Layer 4 of a small transformer language model trained on English Wikipedia (11 layers, counted from 0, width 64).
A neuron's activation on a vector x is GELU(weights . x + bias), where the dot is the dot product.

Input weights of the MLP neurons that the questions are about. A number n stands for (n - 500) times 0.0031.
n4 (bias -0.015): 565 505 434 644 424 449 580 396 475 222 721 372 445 392 435 722 380 582 318 622 409 426 456 442 523 621 601 500 675 519 490 550 478 302 679 497 356 623 487 704 369 292 561 594 608 458 538 461 670 366 552 453 402 634 290 400 646 534 485 652 508 506 657 568
n19 (bias 0.005): 461 492 234 578 416 617 540 441 332 435 567 359 438 334 450 570 481 338 496 435 311 587 667 503 511 487 400 522 441 519 480 485 737 455 497 328 770 542 487 653 321 490 457 602 565 571 534 532 544 508 703 482 566 481 510 405 506 571 542 488 513 822 660 523
n21 (bias -0.005): 445 470 359 395 633 577 534 713 489 379 642 358 610 584 446 601 406 504 523 591 530 620 488 433 677 640 397 633 374 453 372 421 522 657 511 261 703 404 420 373 184 507 375 605 436 267 465 355 594 421 626 561 529 690 607 391 571 571 604 579 411 660 635 456
n34 (bias -0.030): 457 366 594 717 717 351 453 476 429 446 418 557 513 535 678 528 515 574 393 560 516 667 586 532 637 403 649 584 317 452 315 632 412 543 565 750 638 472 533 647 249 351 510 740 440 557 482 321 330 293 602 389 562 276 540 504 427 355 366 625 599 493 585 554
n40 (bias -0.026): 401 708 541 424 348 564 520 383 564 448 439 208 523 511 675 291 532 529 601 492 481 588 496 403 434 428 527 697 294 531 562 317 367 428 354 482 463 657 595 493 420 489 625 558 535 536 646 606 556 529 385 545 536 424 658 422 497 523 682 685 466 385 389 570
n44 (bias -0.038): 582 454 396 515 198 403 339 587 534 677 544 371 713 194 445 437 788 378 422 447 387 464 503 563 446 740 540 393 660 832 621 598 476 550 571 759 541 706 316 440 518 483 401 301 749 421 360 484 582 342 366 732 393 517 498 375 522 428 562 470 240 768 503 564
n45 (bias -0.010): 446 628 598 416 459 378 529 238 589 468 520 671 587 541 323 345 710 691 611 492 655 341 558 552 337 471 389 398 569 605 587 323 562 588 462 456 483 347 462 718 556 273 536 428 304 529 436 508 662 306 411 526 440 396 805 523 403 601 586 310 352 654 422 553
n54 (bias -0.049): 979 258 208 414 654 552 497 391 532 402 404 382 559 433 311 693 412 559 340 572 441 613 616 494 538 648 547 533 500 403 628 463 237 707 547 556 479 452 325 738 403 451 530 433 426 538 432 711 558 313 303 816 420 421 382 368 620 695 662 232 380 474 578 895
n60 (bias -0.023): 459 424 529 605 393 387 290 550 685 388 642 402 448 468 489 597 530 308 411 585 404 628 745 419 461 590 399 440 614 560 543 606 276 563 465 511 391 385 422 588 554 642 506 457 486 653 610 368 422 512 321 578 578 457 422 315 654 595 504 661 698 398 560 357
n66 (bias -0.029): 560 349 438 476 428 628 630 709 651 456 658 640 471 187 478 664 418 544 411 703 451 483 488 590 516 506 518 421 427 624 333 573 379 643 517 743 436 437 509 487 370 592 346 375 419 444 656 328 383 274 702 567 432 345 460 441 565 602 378 512 534 754 768 463
n67 (bias -0.054): 205 559 496 483 677 431 633 399 482 362 651 513 743 452 494 493 431 475 426 703 566 424 540 625 299 541 436 626 312 732 326 435 489 581 416 730 673 427 793 501 198 507 809 742 462 581 446 369 597 637 172 459 327 490 582 454 502 390 437 386 617 477 437 437
n69 (bias -0.035): 748 395 537 446 566 498 421 543 814 480 486 455 667 420 536 454 484 417 726 512 456 184 283 592 526 525 455 485 495 543 484 590 604 571 485 400 388 424 452 351 469 590 551 466 462 547 635 470 734 587 593 546 290 608 615 467 302 456 596 430 567 359 370 375
n71 (bias -0.030): 320 172 653 632 613 361 451 651 401 396 580 422 409 527 795 312 432 472 481 540 419 656 701 415 776 403 571 475 388 382 527 584 418 632 335 501 575 491 453 496 350 461 441 792 223 507 550 599 410 621 645 345 444 424 367 499 414 469 513 746 691 515 477 463
n79 (bias -0.037): 320 601 506 458 392 646 560 531 572 591 442 356 612 116 508 564 474 400 542 684 461 643 435 590 571 716 180 350 483 386 571 465 586 792 456 652 239 489 495 437 736 397 602 751 424 477 478 368 582 649 673 408 387 354 412 556 424 634 424 589 286 465 655 415
n81 (bias -0.028): 440 360 407 657 280 565 398 674 598 472 366 563 599 620 275 616 471 501 674 141 612 650 535 385 271 753 522 727 328 625 493 498 489 678 407 778 538 335 450 438 256 542 745 552 539 432 708 413 690 336 389 468 343 504 424 475 762 486 407 488 537 610 474 230
n91 (bias -0.029): 459 439 445 602 487 401 569 549 580 742 530 475 549 436 491 263 525 649 311 508 271 531 621 661 485 530 722 525 744 637 435 600 425 580 448 431 557 420 413 524 643 210 528 600 632 565 361 369 385 238 248 717 290 576 217 556 461 534 781 653 518 626 280 481
n96 (bias -0.042): 467 547 343 701 457 537 323 497 474 551 332 327 455 372 462 852 554 600 271 593 508 708 224 621 556 577 506 361 494 366 456 557 388 701 474 597 531 273 554 518 334 762 589 702 683 461 423 662 606 359 439 562 439 283 426 421 191 728 546 462 508 414 567 771
n112 (bias -0.046): 439 652 732 446 510 305 552 441 320 331 563 671 221 425 592 462 440 643 549 390 403 700 482 371 404 374 646 417 453 246 615 592 417 607 437 481 165 488 487 757 410 153 623 570 307 403 391 547 669 783 700 522 498 728 646 422 421 603 725 611 395 626 674 574
n116 (bias -0.014): 470 550 438 330 586 460 453 398 530 543 712 440 528 628 441 579 211 458 650 509 487 643 616 660 545 689 425 566 240 558 441 435 497 423 465 488 453 535 488 475 430 676 424 734 314 386 353 560 496 227 338 602 494 480 843 301 498 606 569 633 615 405 629 442
n139 (bias -0.019): 578 456 500 369 560 524 446 535 493 505 491 461 630 485 570 671 284 398 564 654 251 323 720 502 467 528 396 485 248 513 557 487 596 566 569 490 608 365 639 258 448 427 425 615 410 444 560 683 525 588 502 518 477 395 384 696 425 520 473 678 525 313 673 535
n169 (bias -0.012): 514 431 437 388 447 422 548 655 436 590 349 388 583 395 443 445 445 625 303 599 538 441 665 587 605 614 363 630 396 513 535 378 276 488 496 465 348 599 301 564 502 508 587 607 597 422 532 553 534 561 645 516 484 552 630 343 365 428 307 336 566 875 719 602
n171 (bias -0.007): 566 577 575 444 442 627 690 639 481 467 257 437 482 308 424 479 216 570 586 572 588 196 404 322 594 592 353 775 367 440 572 462 339 564 585 378 597 446 719 731 216 489 626 777 232 671 540 574 613 605 342 320 549 625 519 362 448 483 649 504 347 649 287 755
n180 (bias -0.031): 495 517 553 479 364 331 241 573 622 657 560 619 476 630 485 617 406 374 767 661 352 361 657 642 331 539 516 431 685 535 653 219 380 594 198 641 356 507 555 518 321 606 386 386 418 564 353 468 553 454 324 649 789 423 539 554 318 396 590 835 576 260 588 464
n211 (bias -0.029): 600 587 225 607 596 725 517 420 584 314 525 421 260 338 542 769 495 436 378 499 420 742 403 515 373 715 357 279 568 259 716 744 476 607 758 657 644 434 358 485 554 458 482 493 342 444 505 496 445 411 476 402 610 471 306 554 485 338 614 517 667 407 553 542
n218 (bias -0.021): 701 368 501 330 439 522 291 591 652 432 753 475 512 469 653 535 534 553 415 496 287 490 564 676 486 641 386 509 286 417 253 501 496 457 634 555 464 478 576 645 302 784 547 706 597 288 582 319 533 459 383 779 369 440 560 347 600 389 467 510 408 677 505 427
n220 (bias -0.006): 423 435 511 510 458 442 389 374 507 468 521 552 352 426 505 693 596 399 501 418 388 356 236 868 424 416 644 741 579 489 730 492 509 533 343 556 653 517 605 345 549 554 443 789 352 650 450 227 676 583 150 636 582 312 450 500 491 606 411 581 512 713 461 421
n225 (bias -0.017): 429 492 420 244 481 725 360 569 557 502 339 691 463 615 484 472 363 598 524 427 625 554 421 644 263 242 469 703 438 379 504 511 349 538 528 512 555 653 539 633 486 440 534 386 645 521 704 426 565 628 355 381 473 459 347 319 251 516 432 590 607 598 500 731
n226 (bias -0.013): 309 625 560 480 587 621 321 447 587 525 397 454 564 450 520 522 704 717 468 511 291 526 619 762 645 151 565 552 500 366 643 625 449 445 338 534 502 351 623 844 658 530 474 520 217 535 264 555 366 610 298 379 457 635 470 301 429 576 480 551 536 533 504 393
n233 (bias -0.026): 411 383 562 491 259 514 434 502 538 465 345 504 744 437 615 665 497 458 710 613 636 552 706 542 560 692 347 324 553 579 738 424 302 642 241 751 531 486 563 94 553 460 457 495 738 372 164 485 475 292 408 928 321 376 543 589 629 484 433 484 304 482 479 500
n241 (bias -0.025): 332 650 401 494 223 363 473 545 741 742 648 542 595 578 343 252 490 310 509 396 521 534 631 782 474 503 418 488 413 792 475 695 543 329 450 575 649 545 469 348 408 484 685 732 429 608 248 577 611 651 366 375 530 607 431 580 496 384 351 420 758 461 347 384
n253 (bias -0.025): 358 789 442 500 490 582 453 262 360 348 513 602 259 593 635 410 547 547 367 359 475 542 512 620 378 499 97 531 519 510 488 730 274 511 507 432 761 643 481 705 347 443 463 178 691 504 657 495 548 595 475 440 675 651 711 402 573 462 570 680 591 422 374 291

Each question shows a token from some text and the vector x that enters the MLP there. A number n stands for (n - 500) times 0.0082.

"i": 439 363 652 443 395 468 627 443 723 566 499 561 646 415 539 598 788 774 506 406 457 558 514 287 291 749 596 654 783 389 404 619 519 268 421 194 577 706 613 479 414 637 190 568 293 397 552 467 390 581 447 343 269 475 599 541 533 654 263 260 613 254 722 604
Which of these neurons fires most? n226

" p": 465 363 497 398 318 542 722 363 646 605 375 568 593 537 247 549 805 769 476 342 367 697 498 378 272 632 492 656 770 491 356 572 497 454 366 238 363 778 638 405 436 540 283 750 576 585 610 447 114 618 554 383 481 478 645 478 524 498 628 250 576 369 573 607
Which two neurons fire most, strongest first? n91, n40

"R": 527 412 548 307 330 489 717 374 486 553 517 520 564 422 470 588 568 764 523 290 481 612 681 312 206 750 677 625 833 378 428 655 671 367 352 316 501 720 451 366 377 535 198 755 436 546 613 469 319 688 447 294 539 524 476 648 391 611 399 259 522 376 640 593
Which of these neurons fires most? n19

"y": 512 298 590 375 383 532 615 482 617 479 452 655 728 517 583 669 709 765 454 436 479 525 534 384 297 702 501 531 805 567 380 737 534 479 403 183 386 716 760 359 382 681 235 672 405 406 593 332 237 605 413 393 372 461 503 460 603 496 326 313 493 209 654 649
The most active neuron and its activation: n218, at about 3

"ing": 487 286 635 396 455 512 641 497 564 515 473 665 559 494 566 761 743 633 419 280 472 619 512 282 219 773 653 522 794 435 479 590 536 385 339 280 453 744 573 517 384 557 128 591 489 652 643 439 245 612 483 274 452 426 610 493 623 515 333 364 533 161 638 660
Which of these neurons fires most? n60

"ics": 536 240 671 314 468 616 529 407 608 523 454 597 666 447 493 575 712 718 513 484 479 535 538 233 200 704 533 586 862 470 419 615 537 297 412 318 442 723 745 349 428 570 211 637 521 568 658 454 272 647 382 364 390 509 588 497 510 481 350 325 535 233 690 651
The most active neuron and its activation: n225, at about 2

"ation": 528 197 597 350 450 628 624 463 661 583 453 509 750 432 550 683 735 689 563 496 440 483 567 266 237 766 572 587 823 531 432 636 593 331 417 206 396 710 628 345 442 570 238 635 468 431 596 391 189 618 476 414 463 399 638 466 529 478 415 315 433 281 618 654
The three highest activations, in order: n233, n69, n44

"l": 567 444 359 426 428 478 701 341 628 493 377 554 549 515 465 783 592 818 544 369 317 635 562 422 215 827 607 565 758 520 364 715 549 469 533 237 444 635 575 353 412 563 144 721 497 512 499 520 266 633 449 294 542 458 568 645 612 479 452 379 419 169 558 555
The most active neuron and its activation: n211, at about 5.1

" H": 495 427 575 437 338 418 733 462 612 684 414 529 524 571 440 538 604 782 564 314 470 545 616 295 319 742 680 676 813 326 417 557 494 398 242 248 522 791 464 479 327 662 219 713 466 541 570 465 277 564 473 288 523 477 553 553 403 586 214 408 592 255 567 725
The most active neuron and its activation: n180, at about 2.1

"ar": 456 422 629 451 553 407 579 427 667 529 475 528 705 540 614 610 695 855 543 372 349 603 634 335 325 774 566 689 741 500 322 612 636 384 494 197 401 651 577 431 323 686 142 707 343 338 596 448 336 545 498 393 380 452 631 579 467 528 279 313 510 155 611 527
Which of these neurons fires most? n116

"17": 557 438 529 473 386 553 749 495 498 569 416 438 646 635 508 636 483 779 483 468 414 518 472 447 322 771 602 618 835 470 421 557 716 302 442 269 571 778 488 382 365 454 52 602 527 519 413 397 296 735 476 260 412 449 617 631 544 555 217 278 469 339 481 674
Which of these neurons fires most? n4

"d": 607 427 425 444 332 603 680 405 559 584 447 653 518 509 485 727 619 745 494 414 465 693 567 402 170 837 598 496 820 466 433 696 615 433 399 207 457 642 539 381 450 411 156 702 441 550 626 398 183 587 448 337 438 381 545 572 560 547 495 361 448 194 572 601
Which of these neurons fires most? n211

"ud": 431 389 679 409 370 490 625 533 570 606 424 592 571 385 548 574 746 745 492 328 461 578 672 194 233 808 524 398 786 531 423 633 635 381 513 272 456 634 555 463 440 587 123 739 316 600 611 398 326 551 572 313 419 440 635 667 446 561 263 299 592 222 644 578
Which of these neurons fires most? n79

"ct": 483 277 610 366 540 458 519 316 571 669 468 554 578 322 405 612 686 761 634 479 429 553 592 506 314 772 488 623 789 462 436 664 654 277 418 256 421 671 728 418 418 568 268 689 443 570 619 352 248 675 519 452 425 274 602 592 535 470 334 183 476 223 702 656
Which of these neurons fires most? n220

" ab": 578 447 580 399 335 562 610 587 501 599 346 599 641 475 355 709 764 756 342 293 409 598 509 538 303 663 528 553 827 574 344 678 563 301 369 166 570 585 540 620 373 578 227 562 442 599 514 392 131 669 423 323 443 474 724 653 432 551 374 244 518 339 624 589
The most active neuron and its activation: n226, at about 3.5

" In": 573 281 573 462 386 476 694 393 489 652 447 513 602 600 468 680 732 758 394 322 539 554 544 530 290 616 657 592 807 641 356 600 575 512 320 174 459 657 498 362 222 593 210 617 457 703 424 419 351 704 636 268 441 489 586 651 429 458 340 267 552 282 483 675
The most active neuron and its activation: n241, at about 2.8

" is": 590 391 560 347 404 626 645 253 733 704 438 545 585 543 587 682 767 718 363 325 393 437 468 357 255 712 556 517 717 642 311 634 549 340 387 170 423 626 714 500 281 716 234 698 545 608 558 383 285 664 418 387 377 475 701 493 472 504 432 396 450 391 497 633
The most active neuron and its activation: n218, at about 4.6

"U": 394 362 679 380 389 478 692 418 652 556 493 600 498 517 356 739 609 758 403 221 391 637 471 260 302 731 723 611 805 553 379 657 603 421 297 320 413 689 523 363 388 605 177 684 501 459 680 478 378 604 504 358 309 584 531 529 524 607 349 244 572 363 643 629
Which two neurons fire most, strongest first? n81, n4

"t": 476 396 629 392 422 546 598 394 668 453 446 578 591 453 491 530 709 753 495 343 467 562 580 389 150 636 520 568 832 563 415 676 612 347 519 241 516 716 568 473 390 404 270 688 366 487 535 513 220 681 472 412 389 261 628 680 638 534 253 386 501 168 681 668
Which of these neurons fires most? n45

"ire": 503 324 572 445 468 637 676 454 503 590 475 557 773 438 463 588 669 764 470 510 491 470 519 434 117 688 556 605 695 550 455 611 802 383 458 175 510 769 671 316 322 512 192 685 444 507 604 450 286 664 351 341 401 407 474 548 639 457 394 331 440 234 571 597
Which of these neurons fires most? n67

"al": 505 341 594 490 524 436 522 467 534 574 632 583 676 594 582 618 622 812 520 406 370 616 619 395 263 734 612 525 813 402 405 614 497 471 464 264 366 807 529 395 455 627 65 713 451 480 490 407 270 597 339 353 407 443 632 611 484 480 318 402 474 143 606 575
The most active neuron and its activation: n180, at about 3.4

" A": 414 263 640 402 300 482 712 468 602 675 483 568 710 479 515 666 638 697 417 267 454 607 483 396 394 594 658 675 857 529 381 683 498 373 325 259 424 683 587 516 284 629 134 664 375 518 514 506 320 518 580 340 451 458 555 603 391 602 289 260 647 338 604 679
Which of these neurons fires most? n66

"ial": 608 359 603 381 529 445 486 503 505 651 414 519 739 476 516 651 694 800 559 461 538 538 461 409 242 781 485 653 826 615 409 635 459 406 416 275 407 743 574 365 342 564 183 523 571 603 558 396 292 737 527 359 365 422 534 596 463 373 307 186 493 233 598 642
The most active neuron and its activation: n69, at about 2.9

" |": 568 296 623 450 259 570 722 302 651 513 424 525 620 578 509 569 701 750 591 478 467 604 411 290 258 626 713 525 776 496 364 675 565 376 330 156 393 651 631 448 367 705 171 698 526 499 587 386 362 719 410 412 442 476 707 606 414 472 366 350 470 356 589 521
Which of these neurons fires most? n69

"ul": 433 436 704 437 433 373 702 451 592 663 443 476 597 402 455 595 646 810 532 316 327 633 558 324 249 836 580 703 718 477 446 612 688 366 450 266 521 800 616 436 442 548 175 549 508 385 672 437 343 518 437 329 376 499 599 623 565 463 491 217 553 158 621 465
The most active neuron and its activation: n81, at about 1.5

"n": 500 467 464 434 385 552 719 331 668 499 414 573 553 435 627 620 764 765 478 383 435 473 579 528 208 731 536 443 804 401 344 695 664 410 490 281 440 647 760 295 407 574 227 647 525 556 552 338 289 687 392 372 459 380 530 651 518 531 314 344 539 140 651 620
Which of these neurons fires most? n211

"ure": 491 257 744 463 433 535 765 381 550 597 561 507 629 552 519 617 722 764 469 318 519 505 439 256 308 783 566 597 730 561 472 637 593 514 332 285 514 816 565 416 330 514 122 625 271 566 581 337 384 583 521 262 361 496 559 472 622 436 408 365 465 264 479 703
Which of these neurons fires most? n171

" P": 351 254 605 369 281 489 684 362 619 601 466 639 513 531 438 631 687 766 480 377 368 687 558 342 350 687 575 658 787 412 313 632 550 446 361 280 467 777 521 493 370 567 214 797 444 549 584 479 285 562 622 315 456 453 572 580 360 580 394 264 611 362 577 691
The most active neuron and its activation: n71, at about 2.9

" s": 527 458 453 426 389 524 667 415 513 607 422 577 599 596 354 608 774 813 408 196 429 548 544 375 342 693 568 526 889 438 440 639 511 316 281 186 509 755 668 542 318 541 288 623 487 663 478 433 173 709 480 399 438 424 522 634 523 536 432 291 553 315 596 545
The most active neuron and its activation: n226, at about 1.5

"S": 469 356 600 318 398 449 724 377 492 531 538 596 545 498 392 634 558 706 422 231 567 546 583 304 370 695 696 577 839 375 431 679 616 418 328 283 544 680 577 438 246 529 165 647 392 530 596 457 339 682 557 337 463 466 617 643 471 640 353 173 514 359 668 769
Which two neurons fire most, strongest first? n112, n19

"air": 519 320 562 457 442 591 558 420 563 589 588 525 677 440 421 538 587 824 553 368 443 528 593 383 268 797 494 589 877 599 530 623 599 491 413 78 438 700 535 456 314 577 183 600 491 566 663 437 250 579 427 246 422 431 654 535 592 450 311 326 455 280 607 586
Which of these neurons fires most? n45

"ac": 440 243 532 431 439 555 589 433 654 500 520 433 732 486 354 673 769 745 372 466 430 566 645 489 254 724 532 566 786 531 354 721 514 434 472 209 326 700 722 364 467 496 230 646 429 448 697 332 179 618 475 397 351 430 615 661 483 605 371 348 524 352 710 475
Which of these neurons fires most? n66

" J": 421 360 655 438 281 430 670 455 565 534 433 579 607 480 556 668 715 759 454 291 357 527 677 285 275 671 739 604 752 403 317 639 512 337 264 301 495 736 530 486 442 626 228 713 365 577 558 425 281 510 506 344 545 453 599 644 371 643 288 328 602 372 727 662
Which two neurons fire most, strongest first? n34, n71

"us": 548 168 647 352 471 515 625 393 666 552 519 543 665 611 575 482 727 675 473 414 391 576 603 273 285 707 463 545 765 463 288 715 548 330 545 288 451 674 603 303 446 691 158 686 422 417 604 393 423 582 373 354 369 423 779 661 525 525 431 358 531 274 669 570
Which of these neurons fires most? n218

")": 579 367 645 302 391 584 713 375 661 589 338 531 702 355 512 520 650 714 563 357 478 510 486 193 252 671 625 605 811 399 470 616 593 343 317 195 472 748 627 514 335 674 261 548 535 652 592 420 354 690 319 319 452 564 600 648 446 578 223 346 525 355 591 575
Which of these neurons fires most? n171

" Eng": 445 259 517 407 400 537 628 407 716 618 422 454 537 721 460 584 778 674 450 406 390 536 519 418 267 762 545 770 769 573 286 694 581 378 316 265 449 701 431 368 259 720 131 698 471 538 524 522 342 612 618 306 467 464 691 518 520 457 416 500 422 365 546 605
Which of these neurons fires most? n21